Layer 5 of a small transformer language model trained on English Wikipedia (8 layers, counted from 0, width 96).
A neuron's activation on a vector x is SiLU(gate . x) times (in . x), where the dot is the dot product.
The model reads these tokens: "l" "en" "'" "s " "p" "op" "-" "up " "T" "V" " " "g" "ame " "sh" "ow" ", " "is " "g" "et" "ting " "bu" "il" "t " "in " "the " "b"

The vector x that enters this layer's MLP at each token. A number n stands for n times 0.084.
0 "l": 2 28 14 56 -26 -7 24 -35 -14 51 -25 34 14 5 7 23 38 -5 -20 28 1 11 -17 32 -1 14 36 30 -8 1 -16 -23 1 8 21 -45 -11 14 -8 44 12 -11 24 28 -1 34 -36 27 45 -5 1 -11 13 -17 7 -16 -24 25 3 -25 1 -9 -7 -29 2 -3 -21 -50 -17 -24 -5 38 17 -11 -21 -4 -11 5 -8 -1 1 -6 -25 2 -10 -8 -16 12 -3 7 -6 -5 10 6 -6 15
1 "en": 5 1 32 66 -2 0 -2 2 40 18 -45 18 31 -2 22 20 36 -9 -22 10 3 2 12 13 8 -27 8 -5 -5 -6 -16 -20 -14 -5 36 -42 -14 34 -13 17 -31 -10 15 22 -10 55 0 2 18 19 10 18 17 -8 2 -32 -26 11 26 -22 -7 -12 16 -21 29 -7 2 -25 -28 -28 31 -14 6 -29 -1 -24 -14 -7 -20 5 -1 16 -1 1 -3 14 -11 19 14 35 4 0 -36 17 3 12
2 "'": 32 17 16 45 1 29 -14 -11 -8 44 30 -22 30 -10 23 17 0 -6 19 -1 5 2 48 30 8 -20 -33 9 11 -22 -1 5 -11 -19 25 -19 31 22 -10 31 -32 16 42 39 1 27 8 -15 -3 21 5 18 35 7 13 -1 -4 -31 5 -29 -1 -3 -4 14 45 -8 -14 -54 16 -21 -8 -19 31 -36 -18 6 -25 -20 -8 -5 -31 1 -26 -13 14 12 -25 8 -12 -34 -7 2 9 -34 24 -13
3 "s ": 5 5 1 -18 -11 -6 -10 3 -1 -2 -3 -17 -7 7 -4 -3 7 -21 -2 3 15 5 -9 32 -21 -3 -38 20 -18 -5 46 1 -13 -20 -30 16 -15 -7 6 28 5 24 10 10 -10 18 1 0 -6 -6 18 23 1 12 11 -1 -29 -13 -24 14 9 -21 14 11 -18 12 -18 -5 11 10 9 -21 -48 -13 1 -7 -9 3 1 9 14 -71 4 31 28 22 -20 -1 1 28 31 -20 -1 -4 -11 0
4 "p": 27 20 -30 29 11 -4 -25 -17 -13 21 9 -15 19 6 4 15 6 -51 -41 6 -2 30 9 9 -20 2 12 -3 -26 -18 -2 -2 -8 26 10 30 1 -13 16 13 4 -17 38 -39 -8 -9 -11 28 -13 -22 -10 42 -7 16 -39 9 -10 24 -49 68 26 -10 11 -5 -5 29 11 21 0 28 30 16 10 -4 8 21 8 -8 11 -36 19 -30 -10 15 -9 14 26 -28 23 -23 14 14 26 6 -6 2
5 "op": -38 -15 -1 27 -8 -11 -23 -20 -5 -22 -7 18 -15 -36 -7 0 -34 -35 10 -24 7 -16 19 25 26 16 10 10 6 -5 13 -12 -12 -9 6 22 -3 -13 33 -11 12 -3 -2 11 -52 20 3 -9 -4 -26 7 14 16 31 40 -37 -13 -30 18 8 -38 -18 -17 8 -19 14 -23 6 45 -6 24 -37 13 9 -10 -22 19 -29 -20 -11 5 27 -28 -16 -34 -4 30 -36 -8 -38 -17 24 38 17 28 35
6 "-": 20 10 14 5 -9 0 -13 -30 7 12 28 -10 -19 22 -16 22 22 13 32 -9 18 -13 -2 18 10 9 -19 41 -4 -42 21 7 -4 -7 -5 16 6 4 11 1 4 38 4 -5 -7 -4 -5 -28 15 -5 24 1 16 -6 2 28 -24 -11 -6 11 -25 -8 -6 -9 -15 -6 14 -3 39 0 7 9 -46 -30 14 -10 2 -9 2 5 14 -62 -1 23 24 8 14 -58 -21 7 28 3 -28 -8 14 11
7 "up ": 5 21 -1 -13 -18 3 -8 -9 -6 -15 -9 7 12 -17 -9 6 11 13 -4 9 16 19 -10 16 -15 4 -17 11 -11 -3 40 -12 -2 -6 -25 10 -10 -39 6 15 -9 30 -24 14 19 20 2 -24 -19 -6 25 14 3 -15 4 10 -20 -21 -19 10 -11 18 15 -13 -6 10 4 -2 7 4 -11 -13 -32 -35 3 -18 13 35 -4 16 6 -78 6 9 9 13 0 7 -13 1 -6 19 21 17 9 26
8 "T": 23 3 -20 60 -10 -45 -12 -6 16 16 -24 -11 -21 6 7 -10 -24 -4 -31 10 -12 35 32 7 -3 17 -7 28 5 -4 6 -39 46 11 0 11 3 -14 12 -2 -5 -8 -17 31 -12 -16 14 -8 -11 1 -11 15 28 -8 -20 23 -7 19 -1 46 20 -3 -12 -53 -8 9 -32 22 13 9 -7 0 -8 7 4 8 5 4 -4 0 30 -21 -23 19 27 -13 -9 23 5 -20 43 37 52 -19 5 0
9 "V": -7 0 -10 39 9 21 -7 29 -30 39 -14 32 23 -12 8 9 -30 -21 -32 -26 -17 -12 -14 14 16 17 15 40 -19 5 -4 -33 35 -14 -41 -14 2 -10 -7 -14 13 -12 -26 -5 -29 -49 10 -29 -3 -38 -3 40 60 -4 -37 -17 -13 -3 35 19 -20 -5 -5 10 1 -25 8 -35 12 16 -21 -23 1 2 10 18 1 -12 4 -15 12 10 21 -11 -16 -13 -32 -35 -5 3 26 23 35 12 37 -8
10 " ": 1 5 4 12 -7 7 2 -2 -30 13 5 13 11 -6 7 16 14 -15 -3 -4 7 5 -9 9 -4 1 -13 26 -25 -1 16 -4 18 -18 -30 2 1 -10 -11 16 -8 26 -8 2 6 3 2 -5 -16 -11 4 10 3 -22 -13 14 -3 -7 6 3 -6 -2 2 9 3 6 -10 -3 1 -3 -5 -22 -17 -32 3 10 15 2 -14 -5 6 -94 -2 6 -10 30 13 8 -17 0 4 18 -5 -7 7 -4
11 "g": 22 -23 -17 36 -2 -2 7 -49 44 -30 -33 -1 1 17 13 7 -31 -1 5 9 -31 42 -5 18 -7 37 19 5 -1 -31 -11 -20 22 7 16 56 2 -7 12 5 2 -11 12 -14 9 -27 19 54 -7 8 6 25 -11 -5 -21 -13 24 0 -5 29 -21 -8 7 -20 -31 -1 -13 -48 7 -22 13 -37 -3 -48 -5 -7 -7 -9 13 10 19 -28 1 25 16 12 -8 11 27 -22 -13 17 38 -20 -6 -8
12 "ame ": -15 14 -19 -21 -1 -3 -12 10 -36 7 6 21 11 -9 11 6 -1 14 -8 6 20 35 8 14 -11 2 -6 37 -8 -3 45 -30 -2 0 -23 0 3 -51 -12 26 -13 1 -11 -4 20 3 -16 7 -6 16 15 -1 21 -21 -31 -1 -36 17 -17 -6 -3 -24 -10 -4 -16 -11 -2 -19 1 9 -10 -12 25 -42 16 -10 6 -4 -23 -3 6 -54 4 32 0 44 6 4 -27 -19 -11 39 9 -22 28 0
13 "sh": 29 37 6 25 -6 5 -10 -40 10 -18 -4 -40 21 4 5 -12 -10 -16 -30 39 -24 69 -6 18 -41 13 13 -3 -20 -26 20 12 39 -40 1 17 -6 7 -1 -8 -38 -21 -8 1 -35 16 -4 41 9 -2 -5 13 -16 9 -32 -47 23 13 16 16 19 -34 -34 -31 10 28 6 -18 -6 -3 34 1 9 17 9 8 22 -8 -33 17 9 -14 -19 24 34 -9 -19 -33 -7 -5 -12 -6 7 16 -2 -3
14 "ow": 40 35 -15 -9 8 37 -25 -19 -26 35 -29 13 -6 -29 -6 -25 21 0 12 4 -11 10 50 -21 3 -15 12 -1 -13 8 21 3 -20 -39 22 -16 6 13 3 11 -8 5 28 -36 15 14 -19 60 25 -18 35 10 9 -18 39 -27 -2 -28 5 8 -8 -54 -38 -16 3 13 6 -47 6 -9 -2 -43 26 3 -14 2 15 15 -9 -4 -12 8 -23 -17 37 3 14 -30 -6 29 -11 7 -6 -6 46 19
15 ", ": 10 38 -4 11 -13 -13 4 -14 -8 11 19 15 -6 19 -27 16 -34 -21 -15 -12 5 -3 -7 33 5 -7 -33 -22 11 4 32 20 14 5 15 -18 14 -8 -12 -2 8 18 -22 8 0 -10 -2 20 -17 22 17 19 18 -15 -25 15 -26 20 -9 -12 -4 6 4 -3 3 -1 16 3 -19 -16 19 -40 -12 -20 17 6 -20 2 8 7 3 -71 10 21 2 28 23 -11 -26 -27 3 5 -22 1 18 5
16 "is ": 1 14 8 -22 15 -17 -15 -2 -38 0 -2 -10 10 49 -24 -5 -12 -14 -18 36 18 21 14 31 -11 13 -3 1 21 29 23 20 12 -1 -9 3 8 -25 14 3 29 22 -17 29 24 -24 -1 6 -6 15 25 10 32 -10 20 -3 -11 34 3 -8 20 10 -1 -14 3 6 4 -5 9 -27 -13 -30 17 -21 27 -4 -32 -23 -42 -5 35 -47 -16 11 4 27 -20 0 -26 15 9 48 -7 24 -6 31
17 "g": 43 -14 -13 12 9 -2 1 -63 47 -29 -18 -16 -4 29 14 18 -26 9 3 9 -22 24 4 21 -13 45 9 4 0 -23 -8 -14 14 -4 25 54 8 -10 12 13 6 -15 18 -13 24 -39 10 41 -11 0 5 17 -7 -10 -6 -20 16 -12 0 39 -12 -8 -2 -30 -13 11 -10 -48 8 -38 23 -31 -1 -26 4 -24 2 -21 7 15 35 -29 5 25 12 11 -24 18 26 -21 -21 12 44 4 -4 -1
18 "et": 21 11 3 -14 2 -52 -44 -33 -37 1 -9 -13 5 -23 25 6 -22 -17 15 4 23 3 -10 23 12 -8 -11 11 -15 34 18 -59 10 -35 -13 44 -13 18 16 56 -4 2 -14 -4 -28 9 4 47 -2 22 -17 29 13 22 3 -39 14 -41 -8 24 2 -25 10 -16 31 42 10 0 -15 -43 -37 -12 19 -1 -7 -54 23 1 13 -11 5 -6 -36 -5 2 -14 -27 -6 2 -30 14 -14 10 32 12 17
19 "ting ": -2 33 15 -11 -4 3 -15 -2 2 2 7 0 9 -14 5 -5 -5 -6 10 7 17 3 12 11 -19 22 -11 13 -8 1 20 20 1 -25 -44 15 1 -22 -7 29 4 7 -17 -14 -1 2 11 12 -12 22 31 7 8 -51 -3 -14 -6 -15 -22 12 -16 8 -6 -14 5 18 9 0 11 -6 -27 -12 -21 -16 -7 -8 2 1 -10 1 14 -80 16 19 1 22 17 9 -17 -7 -17 9 15 19 -5 27
20 "bu": 46 6 -24 -5 9 17 5 -24 -17 12 8 0 24 -15 -16 33 15 11 -28 -10 -20 47 19 5 4 -17 11 -11 -39 -26 4 -38 19 36 4 16 45 -29 10 23 -19 10 3 -1 -49 13 19 16 -2 -12 -19 58 -13 -14 4 -2 5 15 -3 35 39 -18 11 -20 -29 14 28 -7 7 25 21 13 10 -38 -8 18 11 24 -41 23 9 -13 -3 9 18 12 -24 -6 -8 -48 27 -42 -20 -19 1 -10
21 "il": 59 10 3 2 -38 48 9 -6 -28 33 42 0 22 15 20 24 -25 -50 33 15 -11 -17 -18 9 -12 6 8 -15 -34 1 20 6 -19 10 8 14 -6 3 16 -37 6 26 8 -4 -24 52 -59 39 -5 -14 15 1 39 24 -13 -31 8 -23 1 -20 3 -3 -36 22 9 -1 -19 4 8 4 15 23 23 3 -34 -10 15 9 37 11 -15 1 18 1 6 20 20 18 -4 27 10 4 30 10 -2 41
22 "t ": 8 39 -4 -11 -12 9 -6 2 5 15 9 9 8 -3 1 14 -2 16 8 1 21 3 14 -6 -26 0 -8 25 3 4 15 6 -9 -16 -20 8 1 -22 -10 30 10 27 -7 -14 -1 8 -4 1 -18 8 23 -1 12 -42 1 -7 -11 -16 -16 13 13 5 -10 -12 4 11 -1 -12 2 -17 -1 -11 -8 -19 -13 -11 -4 1 -9 -6 23 -83 3 36 -2 17 35 7 -21 -19 -4 19 -3 -14 7 16
23 "in ": 9 22 -5 7 -10 -14 17 -12 21 -12 -25 -26 -17 -16 -21 0 -4 9 -24 13 28 -20 -2 16 8 0 -16 -19 6 -2 0 21 29 -4 -25 0 -4 4 -26 4 8 -27 17 20 13 -1 -4 24 -32 13 28 8 -1 0 5 -3 -11 9 -18 12 30 8 20 -10 13 3 6 -9 39 -27 -2 -2 -30 -9 16 -33 8 -5 -2 11 19 -61 -10 -1 22 59 -8 -20 -29 -13 4 13 6 4 6 24
24 "the ": 8 18 4 4 5 1 -7 -22 5 5 -12 -14 -11 -14 13 -11 12 -3 -17 -1 1 -3 -8 28 -6 -1 -29 -6 -10 -20 50 1 -2 -4 -56 17 -17 -16 12 38 7 21 17 -3 4 -4 17 -19 -4 -13 10 13 -5 46 18 1 -22 -5 -2 -4 -5 -3 -3 12 -4 -2 14 -17 29 2 18 -9 -54 21 8 0 -13 -5 25 6 9 -60 0 7 34 23 -15 9 -21 25 56 2 2 9 3 -2
25 "b": 13 0 7 8 27 24 21 17 0 -22 -21 19 10 19 -22 32 -17 -40 -10 8 22 75 36 11 5 41 4 -3 -15 -12 7 -27 3 1 22 14 -15 -1 -9 -6 -5 -3 -7 -10 10 -4 13 -5 11 -1 -17 10 19 46 -21 5 -3 7 -8 72 -18 -15 -3 -20 13 9 6 -3 6 31 16 -17 17 -16 -5 6 16 4 4 -13 26 -44 -5 37 16 3 3 23 8 -43 -9 -5 -15 2 17 29

Each question shows the input weights of one neuron of the MLP. A number n stands for n times 0.0048.

n140 gate: -10 0 33 -20 -8 -14 -18 -26 -1 11 38 28 4 11 23 -6 -33 5 -30 -4 9 21 -27 2 -51 -2 37 -8 -14 22 2 -12 9 -29 -7 -6 10 -20 14 1 -10 -33 -25 -25 2 -40 -2 5 -8 -11 -42 7 18 -24 -13 -1 -22 -32 7 -13 29 8 38 12 -44 1 -47 31 3 6 30 -20 -19 37 -3 14 -5 -1 -18 5 5 -2 19 17 26 1 -24 24 -13 -11 -8 -34 -54 -31 5 4
n140 in: -12 -9 -15 37 11 55 16 5 20 56 -26 -8 -4 25 4 -11 12 31 -8 1 17 -17 19 -24 23 20 20 -4 14 -22 22 -28 24 1 -8 6 22 -10 18 23 -22 18 -39 24 -4 -14 -32 18 -1 -15 -9 5 3 -26 12 -11 -18 -17 -5 11 10 28 1 12 11 -32 3 -16 10 -2 -7 -25 -4 -39 18 -44 23 30 -32 -20 15 24 17 -9 -11 -1 -3 -2 2 16 -4 -10 19 -14 39 15
On which token does it fire most, and how strongly? 20 "bu", at about 3.7

n248 gate: 13 -19 22 -1 -21 -6 9 3 20 34 -17 10 -16 29 36 -17 -1 10 12 21 -38 -3 12 1 11 -13 41 -12 10 32 16 -5 -7 44 17 13 -4 31 14 -20 15 -5 -22 -26 -1 4 -15 -26 -34 -20 34 16 -4 -12 -1 11 6 16 -15 8 2 -27 -21 -4 40 20 10 15 10 15 -3 4 -25 16 21 -10 -25 1 -3 34 12 28 37 -6 11 -5 21 10 -3 18 -21 27 2 -30 15 24
n248 in: 11 19 -18 -18 -38 16 9 -23 13 19 11 -46 10 -19 -12 9 -12 -15 -24 12 -30 -1 7 2 -24 6 -24 -23 19 10 25 -17 21 1 15 -5 1 10 -17 -10 -26 3 28 -31 11 -19 -1 21 -17 -12 -26 35 25 14 1 6 -2 -43 -2 13 8 -18 4 -29 -11 15 -7 -2 12 1 32 4 31 5 31 -4 31 -16 22 -15 -6 9 -23 4 23 -16 -19 -42 -7 2 -19 1 -3 -12 20 -14
On which three tokens does it fire most, strongest first? 21 "il", 14 "ow", 8 "T"

n51 gate: -72 25 21 -21 -10 27 -1 3 21 14 18 11 -26 7 -4 -6 37 33 14 0 17 4 -3 9 -35 12 37 -1 -6 9 -19 -24 -12 -14 1 16 -51 6 22 16 28 -5 -24 12 22 -8 17 -7 15 -4 -11 1 -15 -8 2 4 -14 31 -22 -1 -34 17 21 -16 26 52 -14 -9 -16 4 -7 -13 18 12 0 18 12 -9 17 2 40 7 21 -13 -2 -12 8 26 11 -19 -2 5 -3 -19 18 3
n51 in: 44 -21 16 -4 -4 -9 23 -14 -8 15 -2 18 -2 -15 -1 -7 -9 -15 -19 -1 -52 -38 1 -27 36 -18 28 12 -10 18 -16 -3 25 20 23 6 17 -30 -22 -5 14 -13 -12 -19 -11 -36 -14 2 -1 -8 9 7 7 0 7 5 -12 4 13 0 26 4 -11 6 -11 -14 22 -19 11 3 -12 8 12 11 -10 -26 33 6 -7 -9 -39 18 -19 -3 -20 11 4 -1 -1 -32 -23 4 13 -46 18 -23
On which token does it fire most, and how strongly? 3 "s ", at about 1.3

n80 gate: -2 -1 -11 14 7 -31 -9 -27 -10 14 -25 33 27 12 7 14 -19 -15 41 -11 -36 19 32 -33 0 14 5 5 3 -2 -34 10 8 -20 -36 25 25 -9 11 -12 -25 34 -20 -17 28 24 -10 6 4 45 -13 -13 18 -14 23 -12 10 -26 11 -36 -2 7 -22 14 -3 -2 27 29 -35 -4 18 -6 7 8 36 -11 1 15 2 -10 -18 28 1 1 -29 -1 58 3 -6 -8 -17 -4 19 -3 7 -9
n80 in: -5 23 -14 11 -5 2 -17 -14 -2 37 -4 10 36 12 -23 -2 15 3 35 1 27 42 28 4 -14 -43 -1 -16 -13 -5 -20 -17 15 -3 18 28 3 -13 -23 -15 -18 -14 -16 1 -16 -38 20 7 -15 -16 3 -23 34 2 -26 31 22 0 -3 3 29 20 -17 -17 6 -15 8 -12 -10 -7 -3 17 21 -10 3 -12 -12 27 -4 16 -29 -8 37 22 7 18 -22 13 13 -3 5 9 37 4 8 45
On which token does it fire most, and how strongly? 21 "il", at about 2.5

n240 gate: 15 -14 21 21 -2 -3 2 -24 12 -6 -15 24 -16 -4 -37 6 -7 -11 3 10 4 16 20 -27 35 4 -2 -5 16 1 -17 36 10 8 6 11 -6 -4 2 -19 -8 -32 54 -14 12 -16 1 -19 -6 -4 21 -9 13 4 1 -23 29 8 1 24 -16 -21 -10 27 -24 20 17 -27 -3 31 -20 3 7 -5 34 -2 -17 10 55 6 7 18 -19 -18 13 -40 16 -51 -1 12 -20 -18 -15 -2 -10 3
n240 in: 1 15 8 21 9 30 3 -12 16 -5 -25 27 10 -28 -39 20 21 23 2 -2 2 20 14 -17 6 -28 15 1 0 3 15 29 -7 -25 20 -12 56 23 19 0 5 -25 19 -6 15 6 -2 10 32 -30 27 -4 9 -15 11 -9 15 7 5 -16 -32 12 10 22 -15 -14 25 6 -1 -9 -19 -18 28 7 -7 -41 -7 -7 -19 -30 29 13 14 -13 -6 -10 -6 -7 27 -9 -51 -7 -26 15 26 20
On which token does it fire most, and how strongly? 14 "ow", at about 15

n57 gate: 19 15 41 6 4 -1 1 -25 29 12 -8 -49 25 2 13 14 3 50 7 -12 -2 -9 21 0 -29 -11 -24 -3 35 36 17 11 -19 -6 9 39 27 -3 -42 -14 22 -30 11 -32 41 14 7 13 5 12 14 2 -10 -32 -6 30 -4 21 27 -1 15 -6 -14 23 4 22 -51 -7 1 -14 36 -38 -4 -9 11 -37 34 52 -13 18 35 15 20 14 8 26 33 10 -1 -22 -16 15 6 -3 26 -5
n57 in: -1 3 17 -28 -2 -17 7 -10 9 17 23 33 -34 -54 28 -6 13 31 -16 -4 -6 6 -11 4 -10 -9 17 28 -10 4 0 -16 -21 -3 -1 12 -5 -28 -39 6 5 -12 -25 10 5 -5 0 -2 -5 -4 -5 8 21 -23 16 13 12 31 29 27 4 9 33 12 7 -15 -12 -2 2 55 8 -7 0 -27 -4 5 18 -14 -1 13 3 -5 -9 -2 -13 -12 -4 12 9 35 42 28 -1 -17 -11 -7
Which token does this neuron like most? 12 "ame "

n121 gate: 33 27 -1 1 -8 -34 -41 -25 -18 -18 -3 23 -37 -3 32 -5 9 27 47 -9 -27 -16 -36 -28 6 6 34 6 10 1 15 1 -5 42 27 -8 -6 32 -26 -19 -13 -8 25 -14 25 -2 6 -8 -21 -14 -33 -35 -51 -9 15 15 -3 1 6 -1 0 -13 -29 37 10 -19 6 21 -15 -5 -27 13 -21 -15 2 -33 -8 3 3 28 20 -6 -36 13 -4 -4 -25 12 -5 -24 26 -7 -20 28 -9 -4
n121 in: -1 12 -7 -19 -3 -9 7 33 -11 -15 13 4 -28 -24 -16 -11 19 20 24 -15 -28 -23 -13 17 -26 -19 22 -8 13 -23 19 1 -18 4 30 22 -14 37 -30 13 19 11 -51 -20 -26 19 47 -40 -6 -11 2 -2 -9 -6 -7 21 12 -10 18 34 -9 -15 -12 26 -3 10 -5 -34 19 17 4 0 -15 -26 23 -13 0 -12 -27 10 14 9 -33 -10 -15 19 3 14 16 8 3 14 10 12 22 -2
On which token does it fire most, and how strongly? 6 "-", at about 1.2

n139 gate: -16 3 4 -46 -18 -16 -1 60 -9 -26 13 23 -2 -35 15 -11 -18 23 21 -5 2 -5 -55 11 -4 27 2 -2 -40 -12 -2 -7 -24 -14 -2 34 -19 17 -5 1 30 -7 15 14 -6 8 -5 13 -20 35 -11 -19 18 -58 6 17 8 14 29 -23 9 12 -5 -1 3 4 15 7 -19 -14 2 31 -12 -9 28 -4 35 0 -23 4 18 -11 12 -4 -4 21 32 16 28 18 25 14 16 -1 -25 -11
n139 in: -1 3 22 27 -3 -1 21 -9 13 32 24 13 17 -12 30 24 2 3 -33 4 -5 -29 7 -8 28 -15 2 15 1 8 33 27 18 6 -1 -5 -9 25 -8 -22 -3 3 5 51 11 7 -20 37 -9 -7 26 14 17 -12 3 -3 19 4 -63 -27 20 -33 20 46 -15 6 -4 14 12 55 1 -12 35 -33 -2 -3 -10 27 -38 -19 6 5 -14 -2 7 10 11 -41 0 18 -14 -1 -25 7 20 19
Which token does this neuron like most? 12 "ame "

n198 gate: -21 -36 -20 -33 14 10 9 -11 -6 -4 20 -11 -25 11 -2 11 28 8 3 26 10 -38 -61 3 12 17 -4 -2 18 2 11 15 -30 12 -5 3 -5 8 -1 8 -37 29 -58 -35 10 -23 10 -49 -8 1 -38 -8 -7 -7 4 -11 7 34 28 10 -11 8 12 7 -15 -11 30 -15 12 -14 17 10 -38 -15 -3 17 30 7 -5 18 13 4 19 -15 -15 -11 28 60 3 20 -16 20 17 -11 12 -14
n198 in: -3 10 -30 -3 22 27 -22 -48 -5 -18 1 9 -15 -6 -11 0 21 14 41 17 -6 23 21 -9 -10 -20 -35 1 -19 -8 -2 -26 -4 -16 -26 -12 -43 -4 -31 -14 1 0 -36 -19 25 6 23 -3 -9 -29 13 -26 12 12 -17 4 36 -17 -2 32 4 -20 9 -21 -48 -7 16 7 -12 6 -1 23 18 -14 33 14 -20 -17 -13 1 -30 22 -35 17 -6 6 -28 12 6 -4 37 -29 -5 1 -12 63
Which token does this neuron like most? 7 "up "

n70 gate: 4 1 44 -8 1 11 -5 -24 -5 -7 -14 -9 -18 -10 22 10 41 13 5 -18 1 -15 7 -22 -4 0 12 14 35 -28 10 -13 -43 12 -10 -6 23 -32 -28 -34 -22 0 5 -5 36 -7 -17 2 12 33 5 7 24 6 30 16 -2 -14 32 -31 24 -17 -1 -20 -16 -29 -8 -5 -5 29 6 -33 23 23 -50 0 -2 36 -40 -3 -22 -2 -19 28 -21 -3 9 23 -51 -8 -17 1 -20 -10 -14 21
n70 in: -17 29 -24 10 6 -11 10 -26 24 -24 26 -21 -15 6 8 13 25 17 9 3 12 15 -12 -4 -54 -24 21 -11 -6 -26 31 13 -42 -6 5 -1 -29 -19 -24 -3 15 -11 46 -43 35 -29 17 -27 -3 8 -6 -7 -18 -31 6 3 7 -16 17 13 8 -12 9 14 -8 -2 -3 7 8 -10 11 -5 0 -23 -10 1 0 -29 3 38 25 8 -14 10 16 7 -55 28 10 12 27 -3 -8 2 9 2
Which token does this neuron like most? 22 "t "

n229 gate: 8 15 -37 -17 6 -11 12 18 -11 9 15 -4 -13 -21 -13 1 -9 54 -21 -9 24 -1 -23 -23 12 24 20 20 15 29 -28 18 22 7 -5 12 36 -35 -1 -4 19 -28 -5 1 37 2 27 -18 27 1 -4 -35 -6 17 37 -6 5 45 -20 -43 35 -22 14 16 9 5 -2 1 18 -33 -26 4 44 -20 42 -8 -22 15 0 -18 -6 26 0 2 -24 -12 2 1 -7 -2 0 -15 -19 -8 -8 13
n229 in: 2 13 3 17 3 11 7 22 -24 1 14 50 -17 36 -19 33 1 -1 -14 -27 8 -9 1 5 -11 0 -5 14 -18 -21 35 21 -4 -29 -26 12 37 -9 -27 -46 -3 20 12 21 22 -1 29 15 8 10 -14 -6 49 -22 -16 24 1 -11 13 -15 -37 -9 3 -9 -10 -1 16 19 -7 -6 -3 5 -16 10 21 22 39 4 -6 -17 2 30 39 15 -14 8 18 5 3 -2 19 19 3 4 13 28
On which three tokens does it fire most, strongest first? 16 "is ", 12 "ame ", 18 "et"

n239 gate: -45 -24 43 -12 3 -15 22 40 5 17 -5 11 -11 -9 25 2 -45 4 -33 -32 -5 -10 -11 3 9 6 -3 3 45 4 25 -32 31 -15 -1 -2 -28 8 -19 -10 1 12 -29 0 -16 -23 5 -15 -1 -10 -29 -8 16 10 -8 21 33 42 12 10 -12 6 11 -9 -34 -50 -6 30 4 29 -14 28 8 39 13 -6 8 12 -11 -15 -8 34 7 1 -42 16 -7 2 2 -2 -2 -18 15 -37 -26 -22
n239 in: -4 -23 -17 2 -24 -24 5 29 -44 -17 7 23 -15 25 24 12 2 -15 3 36 -7 11 19 -9 -2 17 24 -7 52 -9 33 15 17 -8 9 21 10 32 18 -40 -15 -20 -7 2 -12 -11 8 20 29 -14 30 -5 -17 6 -5 70 -27 11 -6 1 5 -7 -9 -14 -18 -4 5 18 -2 21 4 -1 1 -10 21 -62 -5 6 -43 8 4 -4 -10 16 27 12 -5 18 12 -24 -10 18 -39 1 -13 -21
Which token does this neuron like most? 8 "T"

n134 gate: -8 -2 -11 7 -23 -40 24 -22 20 -7 -19 24 6 14 18 9 10 -11 26 16 -21 0 -11 -16 4 -42 23 2 -19 -11 12 -5 -15 -6 -39 -11 -11 -8 23 -18 14 11 6 1 2 13 37 -37 -11 -14 -8 -32 -2 41 31 -17 -6 37 -28 -24 0 17 -15 38 -16 -16 -7 -3 -16 -26 -7 1 18 12 7 12 7 -7 15 15 -16 8 9 18 -3 -13 -10 13 -24 -4 17 7 4 11 -26 21
n134 in: 5 -10 28 -4 -1 -30 10 23 7 -16 -9 17 -9 -4 -5 -18 -7 2 -5 -24 -10 22 8 -3 9 11 -16 -44 -26 11 -5 4 25 -19 12 14 -22 11 16 4 -34 -30 9 51 9 -18 25 7 1 -31 -5 -4 8 52 -9 -22 11 10 32 8 24 -17 -6 8 2 -30 7 -2 22 -31 -21 13 27 20 -3 24 -19 -13 -1 39 -17 11 -28 -20 27 -19 13 -19 12 -14 -7 -1 -3 -17 -1 -1
Which token does this neuron like most? 22 "t "

n73 gate: -4 13 15 -13 -17 -23 -9 -32 -28 -21 17 1 -18 32 -3 4 21 -11 22 14 -13 4 -16 17 7 8 11 -15 -2 27 -7 17 -1 2 18 33 -17 7 31 -17 -17 -3 24 31 16 7 23 -6 11 -10 28 -20 -28 12 43 -10 -20 43 -1 4 17 31 37 11 16 5 -34 24 -18 2 20 5 20 20 -44 13 -15 28 14 18 30 -13 -24 -26 47 5 14 -5 17 15 -13 -11 -12 -40 1 -3
n73 in: 26 -18 7 17 15 -22 -11 18 5 3 11 -34 16 23 -2 -3 -1 -7 35 26 -29 -1 4 -13 27 7 -3 1 -15 25 -5 23 -12 -25 -4 11 -13 29 -21 -29 -3 3 3 22 5 -16 -4 -14 2 -4 11 12 3 10 -10 13 22 2 -27 4 47 -10 25 -14 7 19 11 2 -2 -11 12 32 17 16 -24 11 -41 -3 57 24 6 5 0 4 3 -1 17 30 31 22 -9 0 16 -4 27 -32
On which two tokens does it fire most, strongest first? 21 "il", 5 "op"

n46 gate: -8 -4 58 -2 -15 5 5 -8 10 20 33 35 6 5 -26 -13 0 -4 23 -13 10 -29 -3 10 -40 22 25 -23 -19 -10 32 -8 13 19 22 23 16 -21 20 1 21 22 28 15 36 11 -18 -7 -56 27 8 -22 -9 -13 19 1 6 3 6 15 16 7 -7 20 28 38 5 22 14 -7 28 16 16 -7 -25 20 13 47 17 17 -18 -19 32 17 3 14 18 -24 10 3 28 -10 -5 -41 9 -8
n46 in: 26 15 15 2 -32 5 -8 7 -16 21 8 3 -17 -3 -2 22 -25 -48 28 -13 10 -9 21 1 -19 31 -11 -26 14 6 -17 -6 -4 5 1 22 -36 5 29 7 -36 7 -20 17 -21 5 12 -1 -12 2 -13 11 10 2 9 -7 -26 -13 17 -11 -5 -5 22 13 -11 -12 -4 42 -30 5 25 4 4 34 -36 -11 -10 29 -11 32 -17 16 2 13 27 -8 14 -29 33 5 -4 9 8 -8 -21 22
Which token does this neuron like most? 21 "il"

n21 gate: -18 -18 11 16 24 8 6 46 -11 -7 20 -18 -7 8 22 23 -3 -9 -13 9 -17 5 14 -28 7 -15 44 -13 15 24 -6 35 17 -2 -24 9 2 16 23 2 4 27 -9 10 13 9 -16 24 26 -20 41 -15 13 -5 -7 12 12 -15 10 -1 4 20 -3 -4 -12 -36 -4 4 -6 32 26 6 -9 2 -3 11 9 10 40 13 -27 33 51 3 -27 -5 38 5 -13 13 21 -9 -13 -20 -31 7
n21 in: -13 25 19 7 -9 3 -24 1 20 -7 3 -27 9 18 11 -1 13 -38 -15 4 3 -10 27 13 -16 15 -5 -35 13 22 -5 -18 18 14 -12 -26 -22 -16 -20 10 -15 -12 12 -45 -10 -46 -29 -27 14 29 -26 -8 21 12 21 -12 -7 -10 -28 -16 -19 -34 -39 -21 -20 -12 21 -32 13 12 8 27 24 -16 25 -10 -14 2 22 22 -14 -2 11 -2 9 25 -6 -14 -13 28 -8 -2 10 -13 39 21
Which token does this neuron like most? 21 "il"